Layer 5 of a small transformer language model trained on English Wikipedia (16 layers, counted from 0, width 128).
A neuron adds its activation times its output weights to the MLP's output. To switch it off is to set its activation to zero at one token and run the rest of the model.

Output weights of the MLP neurons that the questions are about. A number n stands for (n - 500) times 0.0009.
n4: 562 385 505 691 297 317 470 669 529 462 620 476 488 402 419 526 429 469 396 676 427 549 570 695 503 365 723 524 347 434 575 462 553 512 433 633 592 517 431 672 458 530 535 556 398 322 445 404 500 577 652 301 550 391 581 581 344 538 441 443 479 517 650 614 493 624 590 473 350 537 599 537 591 402 573 526 745 273 583 505 487 389 536 500 538 606 477 554 512 419 557 621 520 714 629 524 563 420 486 514 556 462 669 532 572 560 386 416 468 429 371 424 440 506 535 614 494 532 429 493 606 589 436 508 608 697 472 254
n57: 577 565 573 554 573 452 494 585 532 610 513 602 542 527 570 475 548 402 406 562 567 569 381 571 436 451 528 555 428 221 453 460 395 504 532 396 596 453 430 453 479 447 507 392 400 569 534 362 543 518 443 558 582 476 657 623 522 418 437 495 454 550 368 406 551 537 570 351 532 557 520 527 469 449 456 578 422 435 736 441 649 374 555 713 443 484 539 527 564 443 654 277 436 400 323 588 534 613 586 599 471 530 581 544 337 396 385 451 648 412 559 480 500 388 542 507 500 618 520 631 511 621 517 636 573 459 590 589
n63: 545 531 416 357 664 392 556 427 651 504 528 816 601 509 562 398 507 567 570 457 585 601 582 638 573 231 503 537 303 438 724 467 384 596 436 484 671 482 495 441 354 439 432 351 456 466 513 344 590 437 613 524 537 380 649 525 575 460 500 402 383 506 415 451 497 655 599 559 461 618 453 529 286 607 558 620 568 578 500 335 427 513 453 623 416 425 418 392 364 465 703 173 673 370 506 475 490 367 429 719 564 504 568 668 632 606 601 413 605 481 533 349 494 580 481 500 629 241 317 497 533 497 599 580 456 503 510 642
n122: 483 486 453 403 549 318 487 459 445 523 530 637 536 582 343 399 636 377 629 428 446 518 559 692 548 577 603 595 404 436 500 498 525 465 567 452 498 495 509 502 374 537 521 388 454 599 442 464 520 634 485 597 560 458 399 462 446 440 469 451 495 545 434 552 454 502 568 528 377 418 409 441 482 560 553 548 553 484 628 489 474 476 418 512 532 495 567 436 592 541 436 394 615 458 536 383 520 476 485 596 687 508 645 515 562 326 513 546 375 640 460 428 511 598 415 332 590 576 553 375 494 519 547 592 386 443 347 570
n127: 514 536 530 481 456 463 469 504 597 504 603 642 353 726 664 533 586 515 421 805 541 405 338 703 475 495 380 532 549 503 522 554 446 775 514 392 747 531 526 543 620 516 611 452 629 406 513 455 485 445 700 324 604 556 789 528 490 527 400 539 527 465 581 662 571 546 321 408 414 646 457 613 444 621 525 629 593 433 553 371 610 402 639 679 622 370 527 429 515 433 613 370 419 342 488 504 435 535 410 529 368 564 429 715 332 442 589 526 529 696 576 510 343 516 484 400 627 558 566 425 589 360 484 514 469 533 552 518
n146: 475 712 423 320 554 477 539 397 624 475 477 276 579 241 429 493 268 616 579 605 441 406 370 503 478 315 557 523 545 627 426 514 650 419 309 313 319 337 366 552 355 436 627 614 674 566 634 432 524 590 838 433 532 588 531 487 562 438 538 596 660 622 470 416 523 467 326 462 672 152 469 705 464 533 529 364 477 671 617 483 338 442 539 347 515 376 597 571 458 399 525 573 766 627 613 595 536 584 510 628 621 706 496 496 581 293 630 365 407 293 489 578 632 568 513 495 448 318 573 637 538 754 586 393 444 741 311 562
n170: 568 489 497 325 544 486 485 385 412 454 475 473 566 601 638 389 504 413 623 409 536 480 353 459 476 542 378 491 517 272 698 500 450 534 672 607 473 500 525 452 408 402 691 428 182 549 568 901 541 663 286 563 678 519 529 521 604 523 396 465 523 465 413 567 533 429 503 581 399 509 608 559 460 540 540 500 374 580 545 516 415 510 493 704 493 520 624 455 614 310 461 245 522 486 683 433 518 447 531 602 635 553 583 587 272 478 438 633 333 339 309 663 632 574 649 366 639 562 526 372 605 738 451 518 572 471 373 616
n214: 506 548 541 578 376 540 489 389 355 677 456 394 435 290 734 493 324 392 485 433 421 477 411 493 458 483 482 736 403 429 808 566 415 409 352 395 421 577 588 503 527 556 627 479 537 533 669 624 650 437 384 546 485 508 436 582 639 703 415 514 741 461 277 547 400 427 356 469 377 545 462 494 416 503 484 525 546 488 589 440 500 242 639 487 436 558 517 450 302 553 267 234 450 538 530 518 624 628 266 532 462 450 527 464 397 346 622 426 389 420 289 567 290 517 389 587 613 268 467 448 564 594 619 640 696 553 398 497
n225: 494 489 654 553 494 236 543 451 521 690 549 359 540 625 422 460 631 431 188 630 348 656 310 491 490 674 454 475 636 527 513 503 553 591 464 558 460 536 476 558 542 363 426 200 394 567 774 400 509 426 518 486 551 500 643 486 604 437 546 426 332 500 581 444 560 593 410 398 561 723 342 512 563 555 612 559 769 447 496 608 346 401 345 378 604 510 448 608 713 425 618 510 505 437 203 504 408 491 451 279 512 544 456 463 654 688 434 394 463 528 435 648 412 441 608 417 582 561 447 419 521 531 510 577 513 534 444 547
n229: 621 572 609 596 650 456 523 548 621 518 461 515 628 339 618 534 544 493 435 528 589 590 299 574 510 511 482 554 486 420 385 441 441 472 455 536 590 610 508 476 649 504 497 441 536 558 456 544 404 599 621 443 515 459 597 473 483 430 489 484 467 647 481 352 542 522 414 584 595 477 626 637 487 677 539 632 673 724 562 599 635 466 510 571 487 557 526 327 599 547 603 408 462 472 605 569 542 405 485 490 638 641 453 449 618 439 548 463 540 420 593 514 591 395 439 476 550 414 440 498 513 573 470 601 546 673 646 356
n279: 493 515 621 628 507 636 477 366 388 637 454 314 387 468 545 357 572 445 412 558 583 528 463 480 516 504 398 540 435 415 497 532 539 638 323 427 484 407 455 533 513 339 431 575 598 490 428 495 646 488 466 437 438 535 569 347 605 530 429 591 492 345 587 469 379 502 500 312 529 482 452 628 487 566 569 376 477 631 626 582 425 287 482 318 428 533 529 319 568 522 433 402 534 564 512 559 576 495 333 490 495 585 441 438 396 534 438 540 489 529 470 305 430 526 657 444 374 492 525 560 468 516 437 484 518 513 343 650
n280: 527 505 443 325 649 550 545 566 438 481 601 372 527 487 398 461 456 444 610 264 505 382 437 476 713 461 397 468 707 323 470 503 361 650 487 609 544 521 469 514 348 580 497 520 554 374 573 589 565 586 476 573 445 451 603 495 595 452 451 455 479 536 436 445 622 541 539 534 580 476 620 518 313 440 482 404 428 498 438 517 543 478 416 682 602 405 568 351 540 684 410 433 576 470 548 375 449 513 436 530 381 506 522 563 495 533 376 553 591 436 552 593 574 764 387 441 399 720 447 416 518 599 584 612 419 508 441 629
n287: 551 472 462 561 498 434 509 522 502 487 437 408 446 430 430 497 545 431 390 489 507 519 612 522 562 474 535 439 551 585 479 526 481 519 506 504 448 513 481 550 345 559 543 482 425 475 536 379 497 505 379 468 490 457 459 450 412 441 484 393 560 479 444 460 425 507 528 519 422 536 474 537 404 594 496 577 468 519 495 431 529 484 478 473 608 412 554 458 424 575 551 502 612 540 621 483 488 402 420 482 522 555 505 537 497 515 454 450 478 478 433 518 484 606 484 530 390 530 542 478 439 480 463 510 522 531 517 427
n316: 442 628 605 461 672 440 493 335 702 539 492 504 566 644 438 414 633 404 523 637 546 279 443 583 513 424 433 395 591 617 383 494 490 403 514 460 772 563 500 524 389 645 460 452 429 488 410 621 562 757 493 538 648 486 397 522 320 476 403 468 555 476 410 574 490 425 506 573 264 416 496 428 460 682 540 397 393 583 496 470 431 570 540 459 667 500 303 740 512 387 405 579 550 579 497 412 486 503 413 573 663 609 394 614 534 512 409 596 422 642 507 554 606 554 536 379 509 406 485 470 447 429 422 455 629 497 159 578
n327: 408 310 633 687 474 669 491 456 619 516 578 579 670 533 543 573 586 475 757 726 503 582 633 459 488 319 634 560 601 623 409 544 517 545 386 268 558 513 442 602 607 602 328 575 584 474 574 26 500 471 508 410 449 431 402 187 373 421 486 532 244 606 500 539 366 518 743 459 562 755 404 525 369 569 531 700 590 302 399 721 619 539 554 395 695 550 591 544 504 457 319 366 331 484 314 634 462 637 457 479 504 579 727 677 626 388 534 528 821 738 439 311 320 301 568 660 691 616 507 407 606 371 423 332 633 481 593 359
n397: 628 548 463 460 526 609 582 536 239 544 634 227 646 397 608 545 600 496 454 416 413 328 651 534 354 582 591 515 545 537 740 534 762 405 594 370 434 443 473 466 582 522 740 464 500 634 588 365 664 656 513 543 433 658 392 490 542 713 563 443 699 452 420 396 449 431 335 546 389 585 573 646 407 600 271 300 528 779 580 662 248 134 621 163 423 656 437 557 347 409 564 428 525 553 402 584 443 691 555 276 478 722 549 414 693 731 497 661 255 374 321 573 412 548 534 537 485 406 652 553 401 821 595 443 407 295 721 579

Each question names a token from some text and the token that comes next. It shows the activations a of the neurons there, in the order above. A number n stands for (n - 500) times 0.0033.

Then comes g, the gradient of the next token's log-probability with respect to the MLP's output, scaled to length 1. A neuron's effect is roughly proportional to its activation times (output weights . g). A number n stands for (n - 500) times 0.00073.

",", then "\""
a: 450 450 561 449 456 477 453 473 489 452 463 448 528 482 469 460
g: 582 413 504 525 423 528 282 553 525 676 377 430 519 291 235 592 439 528 465 587 696 400 418 713 577 623 655 577 304 552 533 374 453 659 537 469 570 512 457 758 473 550 502 439 483 517 604 487 266 559 645 537 382 182 498 658 584 332 679 415 528 634 457 420 577 406 652 529 630 511 578 343 577 328 502 452 870 312 482 385 447 718 491 634 507 556 615 583 679 482 415 520 631 400 644 476 390 632 510 580 464 338 563 450 477 715 429 538 263 543 529 708 568 595 242 492 436 349 324 527 498 248 490 490 554 600 332 566
Which neuron, switched off, lowers the next token's probability most? n397

" and", then " early"
a: 458 453 456 460 451 471 454 453 487 465 462 479 489 534 448 456
g: 563 302 309 512 562 560 511 445 627 604 363 510 502 450 678 253 529 522 398 676 658 428 224 205 455 488 635 355 486 484 447 370 510 494 580 723 419 323 475 412 464 397 620 486 369 397 574 723 581 655 547 590 514 409 574 656 408 518 565 193 447 629 505 690 572 591 471 579 394 519 489 379 743 617 397 634 537 474 316 422 505 521 704 584 408 490 563 534 597 585 610 268 349 506 480 330 392 506 542 482 586 560 564 532 320 776 289 430 659 491 545 418 645 314 600 368 451 561 886 521 511 648 382 444 494 447 529 465
Which neuron, switched off, raises the next token's probability most? n170

" based", then " sign"
a: 463 451 476 455 449 449 453 479 495 498 474 459 449 764 453 473
g: 616 398 338 447 710 362 334 597 517 334 306 420 438 551 604 507 667 566 480 517 628 745 380 491 661 539 449 464 606 535 553 392 491 757 423 411 513 554 628 378 641 469 756 623 264 500 329 804 359 631 513 523 796 419 479 602 591 460 543 667 517 405 463 480 488 277 444 348 678 341 498 471 668 521 380 526 360 485 506 726 641 402 595 510 645 254 485 494 507 457 326 530 376 343 476 518 499 755 348 347 486 440 590 512 453 794 538 355 447 427 452 478 484 686 418 487 482 758 541 559 660 626 439 564 471 538 511 603
Which neuron, switched off, raises the next token's probability most? n170

" nomin", then "ating"
a: 454 470 555 462 463 466 454 470 450 455 463 601 450 449 469 493
g: 496 484 749 443 297 585 493 334 474 400 589 601 634 390 341 743 533 816 810 512 628 463 364 628 366 589 437 399 350 452 441 448 427 191 443 428 361 382 483 464 432 670 403 409 510 586 334 392 311 385 319 572 487 454 455 354 350 419 393 382 414 527 668 434 557 417 528 467 440 412 540 495 384 689 540 531 294 539 453 321 593 414 435 488 321 607 524 387 230 369 529 481 744 568 667 555 534 510 703 442 476 471 562 543 604 514 295 449 596 359 592 408 669 492 397 555 628 543 756 276 502 454 372 609 467 653 617 559
Which neuron, switched off, lowers the next token's probability most? n225

" dev", then "iate"
a: 457 459 460 500 451 451 454 457 630 460 484 456 491 475 490 500
g: 545 478 295 551 373 499 725 501 571 430 577 237 447 587 400 558 646 471 600 588 385 636 593 343 696 381 309 493 751 353 416 472 492 655 289 723 486 570 471 339 381 508 516 526 373 436 542 453 467 543 504 598 518 574 508 494 293 390 590 656 640 317 558 548 437 634 628 261 366 469 637 567 518 517 577 621 467 461 512 622 525 420 393 532 495 235 632 694 401 569 326 662 359 578 316 430 373 669 549 337 406 316 298 683 701 449 498 458 542 421 374 528 287 389 355 366 514 464 351 610 437 565 879 405 472 526 502 534
Which neuron, switched off, lowers the next token's probability most? n225

"=", then "\n"
a: 450 933 778 474 451 455 549 453 472 464 453 457 463 449 453 449
g: 410 870 548 491 619 498 218 454 532 459 369 421 366 435 395 385 552 579 404 502 725 450 569 444 629 735 304 632 545 561 310 608 673 511 587 533 513 685 632 384 376 500 758 467 426 640 342 449 465 742 260 230 395 360 697 450 536 562 602 649 506 444 496 494 620 271 537 423 580 394 411 577 562 295 353 235 627 477 230 638 536 540 467 535 692 466 389 586 767 450 545 495 510 663 507 492 448 600 595 316 416 498 511 557 514 444 429 528 514 382 684 557 386 467 509 465 525 610 372 588 515 619 592 615 616 522 605 486
Which neuron, switched off, raises the next token's probability most? n63

" |", then " Incumbent"
a: 644 492 710 449 475 486 449 482 481 469 453 450 525 501 505 472
g: 644 337 340 431 504 447 507 450 656 458 525 618 657 551 408 364 415 546 399 415 618 517 454 320 547 337 331 544 413 346 514 535 280 391 454 527 536 430 527 311 480 564 378 657 392 470 442 650 598 339 618 595 324 348 518 566 597 417 811 416 411 284 571 661 505 479 410 578 712 519 445 373 529 511 522 606 745 670 780 418 394 528 559 580 457 647 478 482 209 716 678 337 417 328 707 504 450 434 471 669 523 545 562 473 514 789 392 457 737 371 465 547 556 604 715 609 690 321 440 431 404 616 405 502 638 596 474 386
Which neuron, switched off, lowers the next token's probability most? n63

" |", then " Associ"
a: 624 506 906 449 455 472 475 471 478 466 450 454 525 466 453 458
g: 496 392 572 450 401 650 510 730 519 593 420 558 270 590 473 234 388 431 362 630 404 520 624 397 411 469 357 653 535 540 506 501 449 501 567 382 578 524 517 555 336 565 467 240 563 227 447 468 405 423 610 719 506 472 613 419 415 454 583 614 359 413 475 455 642 580 525 479 240 551 389 307 358 652 366 360 552 584 665 718 650 530 458 603 468 551 517 622 553 432 320 629 452 483 576 345 501 643 646 467 253 636 452 314 572 536 429 368 567 503 502 709 412 517 686 631 331 350 430 754 868 669 639 358 418 529 496 344
Which neuron, switched off, raises the next token's probability most? n63